Layer 5 of a small transformer language model trained on English Wikipedia (17 layers, counted from 0, width 128).
A neuron's activation on a vector x is GELU(weights . x + bias), where the dot is the dot product.

Input weights of the MLP neurons that the questions are about. A number n stands for (n - 128) times 0.0085.
n66 (bias -0.129): 124, 113, 106, 92, 98, 103, 148, 172, 166, 77, 140, 133, 115, 86, 161, 117, 124, 122, 94, 127, 192, 118, 176, 119, 165, 76, 156, 140, 121, 153, 84, 155, 125, 161, 103, 7, 143, 109, 132, 88, 137, 89, 114, 155, 148, 129, 131, 129, 192, 88, 101, 53, 143, 168, 138, 139, 138, 167, 152, 125, 107, 129, 171, 187, 158, 162, 127, 228, 45, 90, 150, 126, 90, 87, 163, 108, 124, 188, 128, 127, 109, 131, 207, 113, 128, 146, 94, 66, 118, 115, 123, 151, 143, 112, 131, 86, 188, 164, 141, 103, 180, 187, 101, 157, 94, 92, 93, 123, 185, 138, 141, 150, 136, 91, 128, 99, 165, 121, 95, 152, 160, 131, 99, 165, 95, 100, 152, 126
n72 (bias -0.046): 149, 148, 161, 138, 92, 83, 96, 123, 183, 142, 114, 90, 87, 134, 113, 136, 129, 106, 131, 174, 133, 144, 111, 169, 132, 142, 109, 142, 145, 100, 156, 169, 153, 142, 149, 146, 165, 102, 136, 118, 128, 86, 126, 159, 120, 110, 123, 195, 174, 139, 146, 122, 177, 168, 85, 139, 136, 134, 167, 129, 98, 123, 136, 94, 115, 151, 98, 112, 129, 138, 169, 117, 155, 120, 121, 95, 164, 116, 131, 134, 146, 85, 123, 81, 154, 122, 147, 96, 175, 134, 119, 132, 117, 141, 158, 102, 128, 82, 143, 108, 153, 115, 105, 151, 101, 121, 163, 129, 161, 160, 133, 112, 127, 137, 160, 107, 145, 142, 114, 111, 76, 111, 105, 149, 61, 73, 32, 130
n86 (bias -0.056): 136, 155, 164, 105, 137, 123, 146, 99, 138, 85, 176, 146, 106, 118, 149, 134, 157, 162, 86, 175, 146, 119, 153, 146, 146, 121, 154, 127, 134, 162, 112, 129, 66, 125, 119, 86, 138, 114, 118, 100, 123, 164, 174, 87, 86, 154, 122, 96, 182, 183, 90, 133, 165, 108, 142, 111, 145, 76, 84, 154, 124, 176, 114, 95, 150, 141, 147, 156, 111, 178, 103, 109, 135, 124, 135, 136, 106, 123, 120, 95, 161, 72, 125, 117, 125, 132, 98, 96, 193, 134, 183, 83, 53, 142, 131, 120, 108, 128, 126, 115, 108, 147, 164, 159, 118, 63, 184, 130, 168, 134, 86, 157, 149, 108, 138, 64, 156, 211, 123, 151, 118, 126, 41, 78, 135, 154, 132, 209
n104 (bias 0.020): 118, 105, 116, 151, 100, 133, 97, 115, 143, 140, 131, 155, 84, 161, 134, 143, 188, 157, 194, 98, 118, 153, 90, 103, 144, 122, 108, 147, 154, 74, 104, 122, 149, 127, 78, 144, 132, 96, 94, 60, 129, 150, 85, 53, 143, 142, 153, 110, 232, 100, 108, 146, 99, 192, 106, 185, 68, 126, 137, 75, 132, 136, 129, 108, 112, 112, 105, 135, 67, 176, 174, 93, 156, 122, 134, 185, 85, 107, 138, 175, 116, 91, 140, 149, 208, 148, 115, 127, 138, 119, 118, 127, 129, 161, 143, 48, 129, 133, 142, 150, 120, 131, 118, 184, 106, 162, 127, 130, 103, 115, 129, 171, 103, 140, 78, 51, 155, 92, 86, 198, 121, 199, 178, 90, 147, 163, 131, 94
n105 (bias 0.044): 115, 157, 63, 140, 173, 123, 169, 149, 119, 67, 67, 151, 153, 167, 145, 159, 139, 136, 149, 103, 68, 158, 112, 99, 153, 96, 86, 122, 124, 81, 98, 140, 96, 143, 99, 174, 201, 131, 75, 121, 138, 182, 144, 149, 88, 140, 63, 86, 161, 149, 141, 58, 102, 146, 147, 179, 99, 114, 81, 72, 120, 108, 156, 142, 70, 192, 146, 114, 181, 79, 200, 138, 133, 121, 140, 119, 114, 111, 87, 138, 138, 104, 128, 115, 110, 118, 145, 113, 144, 159, 157, 113, 151, 171, 141, 105, 71, 111, 113, 104, 163, 182, 127, 121, 107, 128, 124, 175, 160, 137, 97, 184, 125, 127, 107, 87, 167, 166, 105, 107, 154, 106, 126, 128, 150, 89, 114, 154
n121 (bias -0.003): 108, 109, 138, 75, 146, 109, 132, 165, 124, 95, 122, 87, 122, 103, 98, 146, 218, 142, 184, 60, 93, 74, 58, 182, 80, 183, 177, 134, 108, 139, 96, 162, 194, 87, 115, 118, 145, 118, 98, 142, 89, 146, 124, 124, 138, 144, 119, 130, 156, 146, 118, 147, 128, 109, 145, 126, 123, 131, 152, 127, 109, 107, 149, 114, 137, 108, 179, 105, 141, 129, 194, 80, 58, 108, 134, 135, 180, 113, 166, 191, 140, 134, 133, 204, 157, 130, 114, 98, 117, 168, 119, 161, 66, 117, 70, 98, 105, 103, 126, 104, 134, 140, 165, 138, 116, 119, 127, 110, 103, 133, 165, 108, 177, 130, 147, 84, 135, 59, 133, 125, 172, 130, 115, 187, 111, 148, 150, 144
n129 (bias -0.010): 108, 110, 187, 113, 123, 109, 112, 139, 117, 148, 142, 113, 192, 114, 116, 108, 120, 90, 83, 187, 110, 159, 114, 139, 118, 137, 81, 138, 114, 153, 100, 129, 111, 159, 105, 95, 102, 109, 145, 88, 159, 161, 145, 169, 176, 123, 95, 94, 109, 151, 98, 158, 106, 118, 157, 144, 154, 77, 125, 110, 95, 188, 98, 70, 156, 145, 132, 136, 162, 123, 163, 71, 182, 133, 115, 124, 110, 97, 174, 133, 140, 131, 128, 142, 118, 136, 98, 94, 157, 78, 135, 170, 181, 139, 123, 97, 201, 83, 129, 121, 125, 102, 103, 136, 94, 104, 134, 139, 83, 107, 102, 179, 196, 128, 155, 158, 116, 82, 97, 103, 108, 115, 119, 124, 161, 163, 138, 179
n297 (bias -0.099): 145, 178, 104, 97, 122, 164, 173, 124, 157, 110, 157, 58, 125, 121, 179, 135, 110, 143, 81, 113, 150, 143, 71, 136, 136, 115, 150, 120, 70, 98, 120, 169, 86, 97, 160, 137, 176, 111, 180, 104, 107, 88, 136, 78, 171, 119, 163, 131, 134, 157, 88, 105, 129, 89, 104, 143, 114, 194, 109, 170, 110, 95, 99, 149, 137, 132, 134, 170, 111, 138, 92, 150, 99, 134, 191, 91, 138, 110, 153, 183, 161, 81, 131, 103, 103, 130, 142, 92, 63, 171, 87, 141, 158, 95, 94, 130, 93, 131, 158, 57, 188, 105, 128, 128, 148, 104, 132, 95, 185, 166, 159, 106, 120, 65, 131, 141, 69, 87, 175, 134, 103, 192, 167, 111, 93, 136, 162, 167
n432 (bias -0.033): 157, 104, 96, 157, 155, 145, 132, 128, 146, 142, 121, 109, 167, 104, 103, 130, 172, 137, 79, 128, 165, 180, 151, 179, 113, 87, 182, 154, 129, 174, 87, 100, 105, 166, 170, 144, 161, 180, 125, 177, 109, 138, 85, 138, 140, 79, 111, 133, 84, 163, 111, 106, 114, 118, 192, 105, 185, 166, 108, 93, 167, 116, 113, 85, 117, 142, 117, 159, 130, 138, 100, 87, 85, 108, 130, 147, 105, 135, 160, 127, 134, 116, 41, 107, 79, 121, 97, 160, 96, 139, 134, 104, 97, 111, 159, 103, 153, 129, 107, 73, 179, 175, 128, 181, 100, 122, 118, 132, 126, 134, 65, 108, 163, 169, 169, 95, 161, 108, 139, 149, 116, 85, 153, 186, 82, 177, 93, 105
n454 (bias -0.081): 120, 156, 116, 152, 138, 166, 202, 130, 178, 73, 131, 98, 87, 168, 152, 146, 90, 140, 106, 119, 164, 152, 97, 198, 150, 163, 148, 108, 93, 177, 124, 140, 116, 137, 94, 106, 94, 150, 53, 154, 157, 127, 133, 111, 133, 99, 100, 152, 53, 72, 106, 166, 201, 41, 154, 124, 184, 108, 134, 87, 131, 137, 99, 101, 49, 121, 147, 69, 141, 92, 189, 153, 142, 117, 128, 115, 128, 171, 115, 154, 106, 178, 98, 54, 115, 147, 123, 122, 156, 170, 186, 144, 129, 84, 87, 138, 182, 134, 67, 94, 144, 109, 140, 150, 169, 117, 127, 116, 102, 125, 179, 137, 204, 190, 144, 76, 208, 111, 86, 45, 148, 163, 112, 104, 147, 132, 117, 92
n463 (bias -0.055): 110, 122, 155, 166, 195, 129, 103, 87, 130, 152, 138, 165, 120, 69, 132, 89, 116, 113, 91, 194, 140, 89, 74, 117, 104, 89, 135, 127, 91, 194, 115, 110, 117, 110, 84, 124, 145, 155, 93, 143, 153, 153, 123, 160, 144, 154, 207, 99, 169, 146, 107, 129, 216, 131, 126, 157, 165, 111, 92, 106, 103, 115, 131, 161, 138, 118, 155, 133, 98, 166, 110, 131, 166, 172, 139, 78, 144, 57, 130, 91, 110, 109, 168, 151, 126, 93, 102, 161, 166, 172, 121, 200, 137, 152, 141, 128, 140, 146, 117, 132, 162, 112, 129, 115, 103, 23, 71, 110, 94, 83, 120, 172, 152, 110, 124, 102, 69, 168, 42, 152, 131, 90, 83, 175, 210, 140, 132, 113
n492 (bias -0.027): 113, 115, 126, 162, 127, 174, 118, 95, 129, 146, 137, 106, 81, 142, 94, 146, 168, 136, 68, 84, 135, 147, 117, 136, 106, 132, 180, 135, 152, 141, 123, 127, 167, 84, 104, 66, 145, 182, 93, 163, 139, 105, 107, 117, 182, 157, 114, 196, 115, 135, 150, 108, 81, 128, 80, 145, 199, 179, 142, 159, 194, 88, 123, 158, 118, 136, 146, 165, 118, 143, 141, 98, 97, 93, 167, 148, 165, 105, 146, 119, 102, 171, 162, 108, 146, 157, 112, 95, 178, 170, 84, 144, 112, 150, 117, 109, 103, 108, 112, 102, 89, 146, 174, 129, 113, 43, 106, 158, 72, 141, 92, 162, 190, 125, 145, 125, 129, 158, 118, 132, 151, 60, 111, 70, 141, 122, 101, 99
n497 (bias -0.008): 100, 153, 162, 130, 111, 99, 154, 202, 135, 115, 179, 158, 101, 138, 99, 93, 113, 154, 159, 113, 139, 114, 111, 77, 179, 153, 151, 135, 95, 123, 117, 106, 90, 108, 154, 108, 148, 80, 165, 134, 94, 124, 133, 120, 94, 104, 65, 113, 118, 157, 98, 129, 144, 107, 179, 103, 168, 99, 164, 157, 111, 141, 112, 133, 96, 99, 87, 169, 171, 139, 117, 155, 100, 96, 113, 139, 159, 127, 148, 183, 105, 95, 128, 182, 117, 84, 165, 127, 142, 113, 140, 106, 163, 94, 82, 117, 77, 143, 142, 132, 138, 138, 122, 137, 102, 149, 131, 105, 151, 95, 164, 133, 111, 171, 112, 183, 172, 111, 81, 150, 97, 148, 134, 68, 138, 114, 186, 169
n505 (bias -0.114): 134, 149, 110, 116, 147, 125, 216, 80, 38, 196, 170, 148, 154, 60, 121, 169, 94, 113, 166, 175, 129, 177, 149, 118, 94, 113, 163, 154, 100, 117, 88, 134, 61, 162, 114, 113, 180, 144, 111, 199, 152, 101, 123, 102, 100, 121, 115, 62, 152, 108, 160, 93, 176, 99, 130, 119, 177, 175, 162, 128, 101, 154, 109, 125, 64, 142, 123, 86, 130, 147, 96, 123, 132, 155, 106, 110, 153, 61, 107, 138, 152, 96, 100, 163, 112, 190, 92, 151, 89, 184, 105, 116, 107, 103, 152, 216, 132, 125, 142, 78, 196, 124, 46, 94, 145, 132, 162, 58, 154, 89, 64, 164, 152, 127, 151, 128, 117, 160, 115, 145, 133, 128, 212, 137, 131, 111, 164, 94

Each question shows a token from some text and the vector x that enters the MLP there. A number n stands for (n - 128) times 0.034.

"\n\n": 118, 151, 174, 108, 97, 126, 132, 102, 85, 95, 91, 165, 134, 136, 105, 63, 159, 141, 153, 130, 158, 133, 121, 95, 103, 136, 192, 115, 125, 101, 108, 164, 123, 154, 109, 118, 174, 216, 155, 117, 157, 131, 116, 193, 54, 70, 207, 197, 65, 134, 142, 70, 62, 169, 117, 153, 128, 134, 105, 71, 140, 123, 87, 145, 149, 132, 131, 118, 164, 162, 100, 96, 173, 142, 125, 155, 160, 126, 86, 146, 133, 100, 97, 152, 135, 136, 115, 137, 61, 62, 141, 121, 117, 86, 142, 169, 129, 149, 122, 165, 120, 109, 150, 139, 156, 78, 137, 119, 162, 129, 175, 127, 136, 136, 179, 98, 90, 127, 142, 112, 109, 159, 103, 59, 126, 98, 154, 140
Which neuron lights up most? n505

" the": 106, 121, 161, 122, 81, 135, 92, 71, 118, 88, 72, 144, 127, 143, 116, 48, 163, 116, 160, 138, 140, 103, 124, 101, 92, 105, 191, 120, 96, 109, 91, 161, 125, 174, 142, 130, 157, 184, 119, 100, 168, 100, 131, 161, 66, 52, 202, 196, 64, 141, 178, 107, 71, 161, 145, 124, 142, 122, 110, 97, 128, 131, 102, 139, 154, 136, 158, 102, 119, 166, 165, 102, 153, 174, 129, 113, 161, 116, 80, 149, 134, 128, 103, 171, 164, 110, 131, 132, 52, 51, 184, 135, 119, 98, 134, 174, 132, 122, 118, 133, 139, 126, 165, 150, 165, 137, 136, 117, 182, 129, 193, 134, 126, 172, 151, 82, 145, 127, 98, 79, 129, 183, 119, 77, 91, 127, 134, 141
The three highest activations, in order: n454, n72, n121

" develop": 139, 134, 180, 109, 65, 125, 101, 83, 128, 123, 106, 137, 116, 155, 110, 58, 170, 163, 136, 147, 112, 60, 130, 121, 106, 156, 176, 131, 100, 124, 108, 173, 95, 162, 151, 125, 172, 208, 121, 141, 156, 99, 127, 170, 101, 90, 202, 177, 64, 163, 153, 90, 66, 180, 135, 164, 128, 153, 129, 81, 134, 146, 122, 110, 140, 117, 172, 47, 144, 174, 108, 105, 127, 160, 85, 126, 217, 128, 91, 110, 122, 121, 65, 160, 142, 111, 132, 122, 67, 74, 141, 142, 141, 91, 131, 190, 117, 133, 152, 170, 110, 98, 131, 144, 164, 122, 104, 152, 181, 99, 146, 157, 131, 102, 136, 62, 115, 154, 175, 95, 121, 164, 92, 75, 122, 110, 109, 135
Which neuron lights up most? n72

",": 84, 118, 172, 128, 86, 97, 126, 128, 123, 111, 98, 145, 128, 133, 98, 75, 145, 160, 131, 102, 134, 95, 126, 111, 120, 124, 186, 103, 125, 87, 93, 160, 121, 152, 109, 146, 120, 191, 135, 128, 136, 106, 143, 188, 84, 71, 196, 211, 52, 97, 135, 119, 87, 193, 123, 195, 96, 172, 96, 95, 151, 130, 87, 168, 116, 139, 109, 146, 162, 183, 157, 97, 155, 136, 107, 133, 173, 121, 65, 121, 105, 134, 113, 184, 168, 123, 122, 120, 70, 67, 151, 108, 135, 123, 140, 171, 151, 129, 120, 174, 118, 140, 156, 144, 138, 171, 125, 132, 158, 116, 165, 125, 89, 140, 145, 56, 127, 142, 158, 100, 93, 169, 112, 41, 81, 110, 121, 168
Which neuron fires most, and how strongly? n104, at about 2.8

"ax": 120, 122, 160, 121, 88, 153, 94, 95, 131, 92, 88, 111, 120, 126, 114, 68, 142, 84, 173, 118, 168, 72, 143, 72, 97, 145, 193, 114, 115, 143, 102, 161, 105, 152, 100, 112, 129, 175, 158, 134, 170, 115, 148, 164, 79, 84, 231, 190, 75, 135, 154, 101, 61, 162, 143, 102, 77, 146, 128, 86, 128, 128, 131, 79, 132, 115, 181, 133, 163, 174, 181, 63, 118, 114, 85, 104, 184, 127, 117, 151, 126, 154, 80, 142, 162, 127, 157, 109, 94, 81, 161, 116, 122, 100, 142, 190, 131, 190, 133, 164, 130, 119, 131, 143, 178, 99, 123, 94, 194, 83, 149, 133, 160, 105, 172, 127, 110, 127, 148, 39, 132, 156, 125, 85, 126, 143, 127, 148
Which neuron lights up most? n121

" |": 119, 139, 170, 111, 71, 125, 118, 71, 119, 85, 114, 151, 126, 106, 95, 73, 172, 122, 140, 137, 109, 123, 129, 64, 64, 124, 157, 98, 171, 91, 143, 150, 145, 155, 104, 82, 151, 209, 162, 180, 137, 125, 140, 179, 62, 66, 191, 169, 52, 113, 149, 106, 54, 173, 140, 140, 127, 158, 130, 92, 171, 136, 86, 130, 117, 136, 183, 147, 154, 135, 128, 79, 161, 148, 99, 108, 185, 136, 87, 77, 105, 104, 100, 146, 140, 174, 140, 137, 67, 96, 153, 120, 113, 128, 153, 149, 90, 160, 112, 158, 131, 143, 144, 122, 168, 106, 131, 151, 176, 125, 170, 156, 114, 138, 179, 87, 141, 121, 164, 104, 135, 176, 86, 90, 115, 106, 143, 140
Which neuron lights up most? n492

" most": 132, 86, 179, 115, 123, 120, 139, 113, 168, 93, 121, 99, 130, 111, 102, 50, 146, 136, 154, 154, 151, 99, 153, 113, 86, 153, 181, 97, 121, 118, 119, 177, 106, 177, 136, 116, 172, 187, 109, 108, 159, 129, 109, 173, 55, 123, 183, 209, 54, 155, 175, 120, 68, 175, 144, 123, 107, 154, 117, 87, 99, 144, 71, 145, 123, 83, 175, 159, 144, 187, 146, 93, 117, 135, 114, 104, 205, 109, 35, 139, 116, 96, 107, 142, 141, 106, 180, 156, 114, 45, 170, 111, 123, 83, 141, 126, 149, 139, 122, 180, 122, 143, 145, 119, 150, 99, 140, 94, 171, 116, 170, 130, 137, 133, 137, 107, 121, 155, 138, 93, 98, 173, 123, 56, 123, 102, 135, 142
The three highest activations, in order: n497, n72, n86

"um": 86, 129, 168, 119, 62, 113, 126, 63, 110, 86, 71, 128, 150, 133, 126, 54, 138, 124, 152, 151, 157, 100, 128, 101, 113, 130, 161, 139, 113, 99, 131, 164, 123, 165, 129, 129, 149, 221, 133, 126, 125, 119, 151, 138, 76, 93, 228, 191, 75, 136, 137, 118, 69, 196, 154, 132, 91, 171, 139, 96, 122, 124, 114, 116, 121, 131, 144, 118, 153, 197, 183, 83, 110, 110, 108, 94, 182, 108, 120, 124, 104, 146, 51, 162, 132, 122, 139, 119, 113, 75, 178, 145, 109, 83, 157, 170, 139, 158, 134, 116, 107, 129, 157, 166, 153, 113, 113, 131, 143, 112, 151, 161, 100, 163, 167, 82, 109, 129, 151, 31, 110, 167, 119, 97, 109, 126, 128, 156
Which neuron lights up most? n72

"ar": 137, 121, 158, 121, 92, 130, 108, 64, 93, 114, 105, 142, 138, 152, 133, 82, 120, 147, 156, 143, 139, 124, 105, 76, 74, 135, 173, 143, 117, 121, 107, 141, 91, 135, 137, 120, 162, 178, 92, 115, 173, 112, 139, 185, 58, 59, 214, 205, 78, 175, 158, 95, 56, 180, 124, 108, 106, 159, 172, 88, 132, 121, 102, 118, 129, 117, 174, 114, 140, 191, 169, 74, 125, 133, 100, 82, 132, 101, 109, 128, 114, 139, 102, 150, 119, 128, 126, 123, 84, 96, 187, 130, 96, 77, 175, 186, 140, 184, 144, 109, 161, 140, 129, 142, 159, 96, 129, 166, 154, 118, 162, 165, 154, 150, 162, 98, 136, 146, 140, 79, 133, 164, 105, 55, 97, 108, 121, 121
The three highest activations, in order: n505, n432, n72

"\n": 114, 160, 169, 104, 90, 110, 144, 100, 88, 72, 109, 161, 143, 115, 92, 72, 182, 125, 153, 128, 133, 139, 126, 84, 83, 123, 185, 113, 156, 93, 101, 146, 125, 173, 124, 127, 159, 210, 154, 137, 150, 123, 119, 190, 68, 87, 207, 202, 78, 123, 128, 71, 67, 181, 128, 159, 109, 149, 80, 80, 147, 138, 80, 150, 118, 132, 155, 139, 155, 165, 130, 78, 161, 151, 125, 138, 139, 153, 72, 112, 107, 113, 85, 137, 143, 121, 103, 132, 48, 73, 166, 121, 121, 104, 138, 163, 118, 146, 123, 140, 114, 144, 152, 120, 169, 94, 145, 130, 157, 135, 156, 140, 118, 119, 190, 88, 116, 134, 140, 118, 132, 164, 104, 54, 123, 129, 169, 126
Which neuron fires most, and how strongly? n432, at about 2

"=": 121, 141, 168, 134, 76, 154, 118, 69, 126, 89, 90, 149, 111, 127, 133, 52, 156, 123, 152, 108, 132, 120, 147, 68, 94, 124, 195, 114, 116, 99, 118, 169, 112, 175, 111, 112, 144, 208, 140, 121, 135, 126, 123, 180, 49, 66, 204, 211, 58, 150, 170, 107, 66, 197, 139, 167, 115, 107, 152, 86, 101, 116, 86, 161, 146, 161, 157, 99, 140, 174, 121, 124, 169, 150, 132, 109, 152, 128, 71, 121, 140, 111, 91, 119, 160, 113, 118, 146, 89, 70, 132, 112, 120, 108, 157, 151, 137, 156, 126, 141, 113, 146, 142, 133, 180, 114, 119, 120, 164, 127, 180, 155, 145, 116, 173, 93, 111, 100, 132, 112, 132, 145, 109, 84, 106, 97, 137, 136
Which neuron lights up most? n72

" Championships": 95, 120, 150, 109, 90, 130, 117, 72, 148, 109, 106, 164, 149, 152, 127, 69, 181, 132, 131, 157, 151, 44, 114, 127, 131, 134, 160, 119, 87, 97, 111, 144, 103, 80, 113, 101, 115, 193, 150, 120, 150, 145, 128, 197, 56, 102, 188, 239, 70, 183, 121, 116, 80, 184, 175, 143, 98, 158, 131, 101, 146, 159, 104, 148, 142, 161, 143, 122, 147, 167, 128, 102, 132, 133, 92, 128, 156, 114, 40, 165, 119, 117, 130, 157, 141, 104, 119, 131, 57, 67, 127, 121, 108, 66, 146, 159, 158, 148, 147, 152, 92, 153, 119, 136, 148, 116, 108, 139, 175, 110, 166, 154, 165, 137, 119, 99, 111, 89, 205, 104, 109, 196, 102, 83, 136, 126, 130, 119
Which neuron lights up most? n121

"le": 120, 108, 124, 110, 102, 145, 105, 71, 117, 71, 83, 133, 120, 137, 114, 54, 121, 124, 140, 140, 172, 97, 139, 91, 108, 139, 173, 110, 144, 116, 126, 182, 112, 159, 104, 140, 141, 184, 146, 112, 133, 101, 124, 149, 64, 86, 210, 196, 68, 156, 142, 110, 66, 208, 143, 141, 96, 170, 160, 79, 122, 108, 114, 126, 153, 146, 163, 151, 181, 188, 132, 68, 125, 141, 124, 84, 173, 105, 116, 112, 96, 140, 85, 170, 136, 121, 150, 133, 54, 57, 189, 141, 98, 93, 145, 168, 176, 130, 122, 117, 159, 135, 108, 142, 161, 125, 133, 137, 175, 118, 151, 146, 164, 148, 175, 93, 114, 147, 132, 43, 121, 171, 131, 76, 143, 112, 101, 128
Which neuron fires most, and how strongly? n432, at about 2.5

" by": 110, 146, 189, 148, 106, 119, 123, 91, 129, 55, 94, 128, 101, 83, 109, 52, 166, 144, 125, 149, 131, 105, 113, 81, 92, 121, 179, 115, 110, 120, 116, 159, 130, 139, 147, 119, 176, 202, 118, 121, 161, 101, 140, 180, 58, 54, 208, 208, 66, 145, 159, 128, 70, 194, 141, 137, 129, 125, 116, 99, 140, 132, 99, 153, 129, 122, 117, 109, 131, 193, 138, 78, 142, 131, 117, 106, 172, 95, 92, 110, 142, 126, 120, 140, 132, 123, 157, 159, 87, 81, 157, 128, 122, 108, 127, 180, 130, 148, 132, 131, 140, 150, 169, 105, 172, 101, 148, 147, 156, 134, 157, 130, 153, 184, 161, 60, 108, 135, 105, 92, 99, 159, 101, 60, 124, 104, 142, 152
The two highest activations, in order: n463, n72

" 5": 106, 126, 139, 128, 101, 149, 103, 64, 108, 84, 102, 169, 148, 128, 131, 40, 193, 128, 185, 132, 161, 77, 122, 61, 111, 137, 166, 97, 133, 100, 93, 186, 117, 131, 144, 89, 139, 169, 124, 151, 172, 140, 102, 194, 86, 102, 191, 210, 76, 163, 139, 116, 52, 161, 126, 131, 84, 151, 120, 96, 183, 122, 62, 122, 123, 132, 136, 107, 140, 193, 166, 69, 139, 153, 120, 120, 138, 128, 77, 125, 105, 106, 113, 153, 163, 147, 133, 137, 110, 73, 170, 105, 127, 98, 152, 152, 150, 157, 101, 173, 139, 144, 149, 105, 193, 122, 94, 175, 162, 119, 158, 115, 146, 152, 157, 110, 124, 106, 148, 99, 99, 166, 101, 46, 99, 124, 153, 145
Which neuron lights up most? n104

".": 105, 108, 142, 139, 88, 139, 122, 84, 127, 58, 85, 144, 141, 121, 117, 51, 185, 135, 149, 97, 151, 101, 147, 63, 105, 118, 186, 112, 157, 70, 103, 177, 127, 166, 150, 135, 127, 185, 174, 141, 168, 124, 131, 188, 75, 84, 211, 172, 67, 127, 153, 117, 61, 191, 108, 148, 92, 133, 136, 79, 141, 109, 95, 116, 155, 129, 127, 103, 151, 172, 150, 86, 159, 159, 116, 138, 165, 117, 77, 132, 78, 126, 84, 145, 149, 130, 106, 139, 80, 84, 144, 93, 128, 78, 127, 167, 139, 132, 128, 149, 169, 153, 123, 141, 165, 111, 144, 146, 145, 125, 155, 146, 131, 151, 163, 96, 96, 157, 140, 102, 149, 146, 109, 34, 120, 132, 152, 165
Which neuron lights up most? n104

"eat": 156, 137, 132, 134, 49, 133, 126, 93, 103, 149, 95, 143, 152, 158, 129, 34, 149, 125, 135, 139, 140, 85, 163, 96, 128, 134, 182, 113, 95, 141, 140, 164, 139, 175, 92, 122, 156, 201, 169, 115, 138, 95, 118, 160, 66, 83, 210, 166, 66, 135, 164, 99, 66, 191, 109, 125, 95, 162, 121, 74, 102, 125, 107, 118, 134, 100, 157, 104, 156, 170, 134, 63, 135, 133, 91, 86, 150, 116, 113, 124, 94, 101, 91, 169, 148, 94, 133, 132, 106, 69, 169, 111, 124, 85, 160, 166, 151, 125, 126, 128, 152, 109, 155, 129, 176, 101, 151, 112, 163, 111, 171, 174, 207, 118, 174, 89, 84, 126, 120, 95, 137, 195, 124, 89, 144, 117, 132, 125
Which neuron lights up most? n505

"ape": 107, 75, 131, 137, 39, 117, 143, 63, 122, 133, 106, 138, 136, 153, 129, 62, 142, 141, 128, 94, 89, 72, 115, 113, 129, 140, 173, 145, 133, 110, 136, 131, 94, 148, 83, 165, 163, 202, 147, 104, 150, 116, 109, 196, 67, 96, 218, 177, 58, 174, 139, 152, 66, 181, 147, 133, 110, 150, 129, 89, 137, 129, 121, 158, 128, 114, 123, 108, 166, 191, 137, 107, 152, 144, 116, 111, 164, 101, 85, 123, 90, 125, 88, 148, 177, 98, 111, 107, 72, 74, 172, 128, 111, 75, 138, 187, 179, 149, 150, 120, 137, 118, 165, 129, 149, 170, 111, 144, 170, 59, 140, 147, 140, 130, 170, 120, 118, 113, 163, 116, 120, 179, 120, 99, 113, 129, 117, 130
Which neuron lights up most? n432

" ag": 153, 137, 153, 131, 109, 143, 72, 70, 98, 105, 109, 139, 133, 162, 129, 43, 149, 125, 115, 125, 130, 127, 115, 84, 116, 108, 177, 142, 116, 97, 84, 131, 90, 162, 147, 104, 162, 177, 164, 119, 146, 120, 146, 186, 54, 74, 219, 207, 70, 187, 163, 143, 60, 180, 136, 107, 122, 115, 142, 66, 109, 183, 104, 134, 137, 87, 183, 107, 130, 149, 127, 93, 149, 133, 69, 107, 183, 84, 106, 108, 113, 131, 152, 161, 149, 151, 175, 127, 103, 99, 152, 102, 138, 101, 134, 200, 132, 127, 144, 163, 147, 150, 111, 125, 152, 145, 108, 160, 166, 102, 144, 151, 114, 131, 175, 99, 104, 97, 125, 89, 124, 175, 97, 68, 117, 147, 137, 123
The two highest activations, in order: n129, n497

"70": 111, 107, 124, 148, 97, 122, 163, 80, 152, 104, 80, 144, 151, 129, 110, 55, 173, 112, 140, 125, 168, 83, 121, 75, 133, 111, 182, 109, 133, 100, 120, 195, 102, 192, 144, 155, 187, 189, 100, 123, 179, 127, 109, 185, 48, 113, 188, 199, 39, 159, 145, 113, 74, 150, 145, 162, 88, 157, 143, 62, 122, 102, 106, 106, 130, 116, 148, 84, 166, 141, 172, 64, 141, 139, 111, 104, 156, 102, 117, 141, 114, 87, 121, 154, 152, 155, 123, 115, 79, 41, 155, 136, 111, 109, 179, 169, 134, 161, 141, 152, 133, 107, 137, 163, 165, 93, 118, 137, 161, 128, 118, 146, 146, 138, 134, 106, 92, 128, 132, 100, 150, 193, 137, 68, 102, 141, 112, 144
Which neuron lights up most? n105

" 1999": 104, 139, 161, 163, 113, 155, 128, 95, 128, 94, 107, 160, 155, 116, 109, 53, 157, 143, 115, 132, 163, 80, 101, 116, 113, 119, 154, 79, 110, 130, 84, 190, 98, 145, 123, 137, 144, 182, 127, 141, 164, 133, 111, 207, 67, 87, 190, 209, 90, 166, 151, 106, 96, 159, 129, 158, 90, 134, 151, 109, 134, 160, 107, 142, 140, 132, 126, 105, 153, 195, 143, 80, 127, 133, 104, 143, 180, 108, 61, 121, 122, 100, 118, 157, 131, 123, 126, 135, 71, 37, 149, 121, 137, 99, 131, 161, 120, 140, 122, 165, 137, 130, 146, 127, 173, 83, 102, 156, 176, 112, 175, 122, 157, 125, 135, 109, 61, 102, 195, 142, 112, 202, 67, 62, 86, 128, 148, 117
Which neuron fires most, and how strongly? n297, at about 2

"To": 106, 130, 179, 142, 98, 92, 110, 103, 74, 144, 110, 153, 131, 131, 131, 35, 160, 142, 132, 116, 137, 85, 144, 119, 132, 121, 147, 119, 125, 106, 125, 149, 133, 145, 161, 106, 177, 192, 84, 91, 142, 95, 90, 203, 57, 114, 206, 191, 47, 169, 162, 100, 61, 200, 146, 140, 117, 153, 118, 124, 112, 119, 67, 155, 129, 141, 174, 85, 152, 178, 136, 100, 155, 145, 110, 109, 127, 87, 107, 131, 98, 116, 108, 153, 128, 78, 129, 138, 62, 55, 135, 99, 109, 101, 156, 150, 161, 163, 166, 142, 143, 152, 153, 130, 157, 126, 146, 135, 160, 94, 159, 164, 117, 146, 168, 119, 127, 115, 134, 59, 147, 173, 117, 112, 125, 127, 137, 127
Which neuron lights up most? n432

";": 123, 141, 169, 118, 76, 115, 138, 100, 116, 73, 76, 157, 112, 119, 100, 47, 155, 134, 157, 121, 149, 104, 110, 50, 114, 113, 169, 100, 151, 88, 134, 169, 140, 153, 140, 95, 142, 190, 138, 142, 174, 127, 146, 186, 58, 84, 226, 222, 47, 119, 153, 79, 72, 170, 135, 138, 122, 124, 119, 85, 138, 135, 100, 140, 116, 145, 147, 142, 171, 172, 133, 105, 158, 133, 117, 130, 163, 141, 79, 126, 133, 106, 124, 152, 115, 145, 132, 142, 89, 69, 122, 112, 134, 87, 142, 151, 141, 156, 135, 156, 137, 143, 149, 123, 153, 103, 148, 139, 161, 99, 147, 154, 130, 139, 189, 58, 98, 120, 130, 110, 131, 167, 90, 77, 101, 114, 151, 148
Which neuron lights up most? n66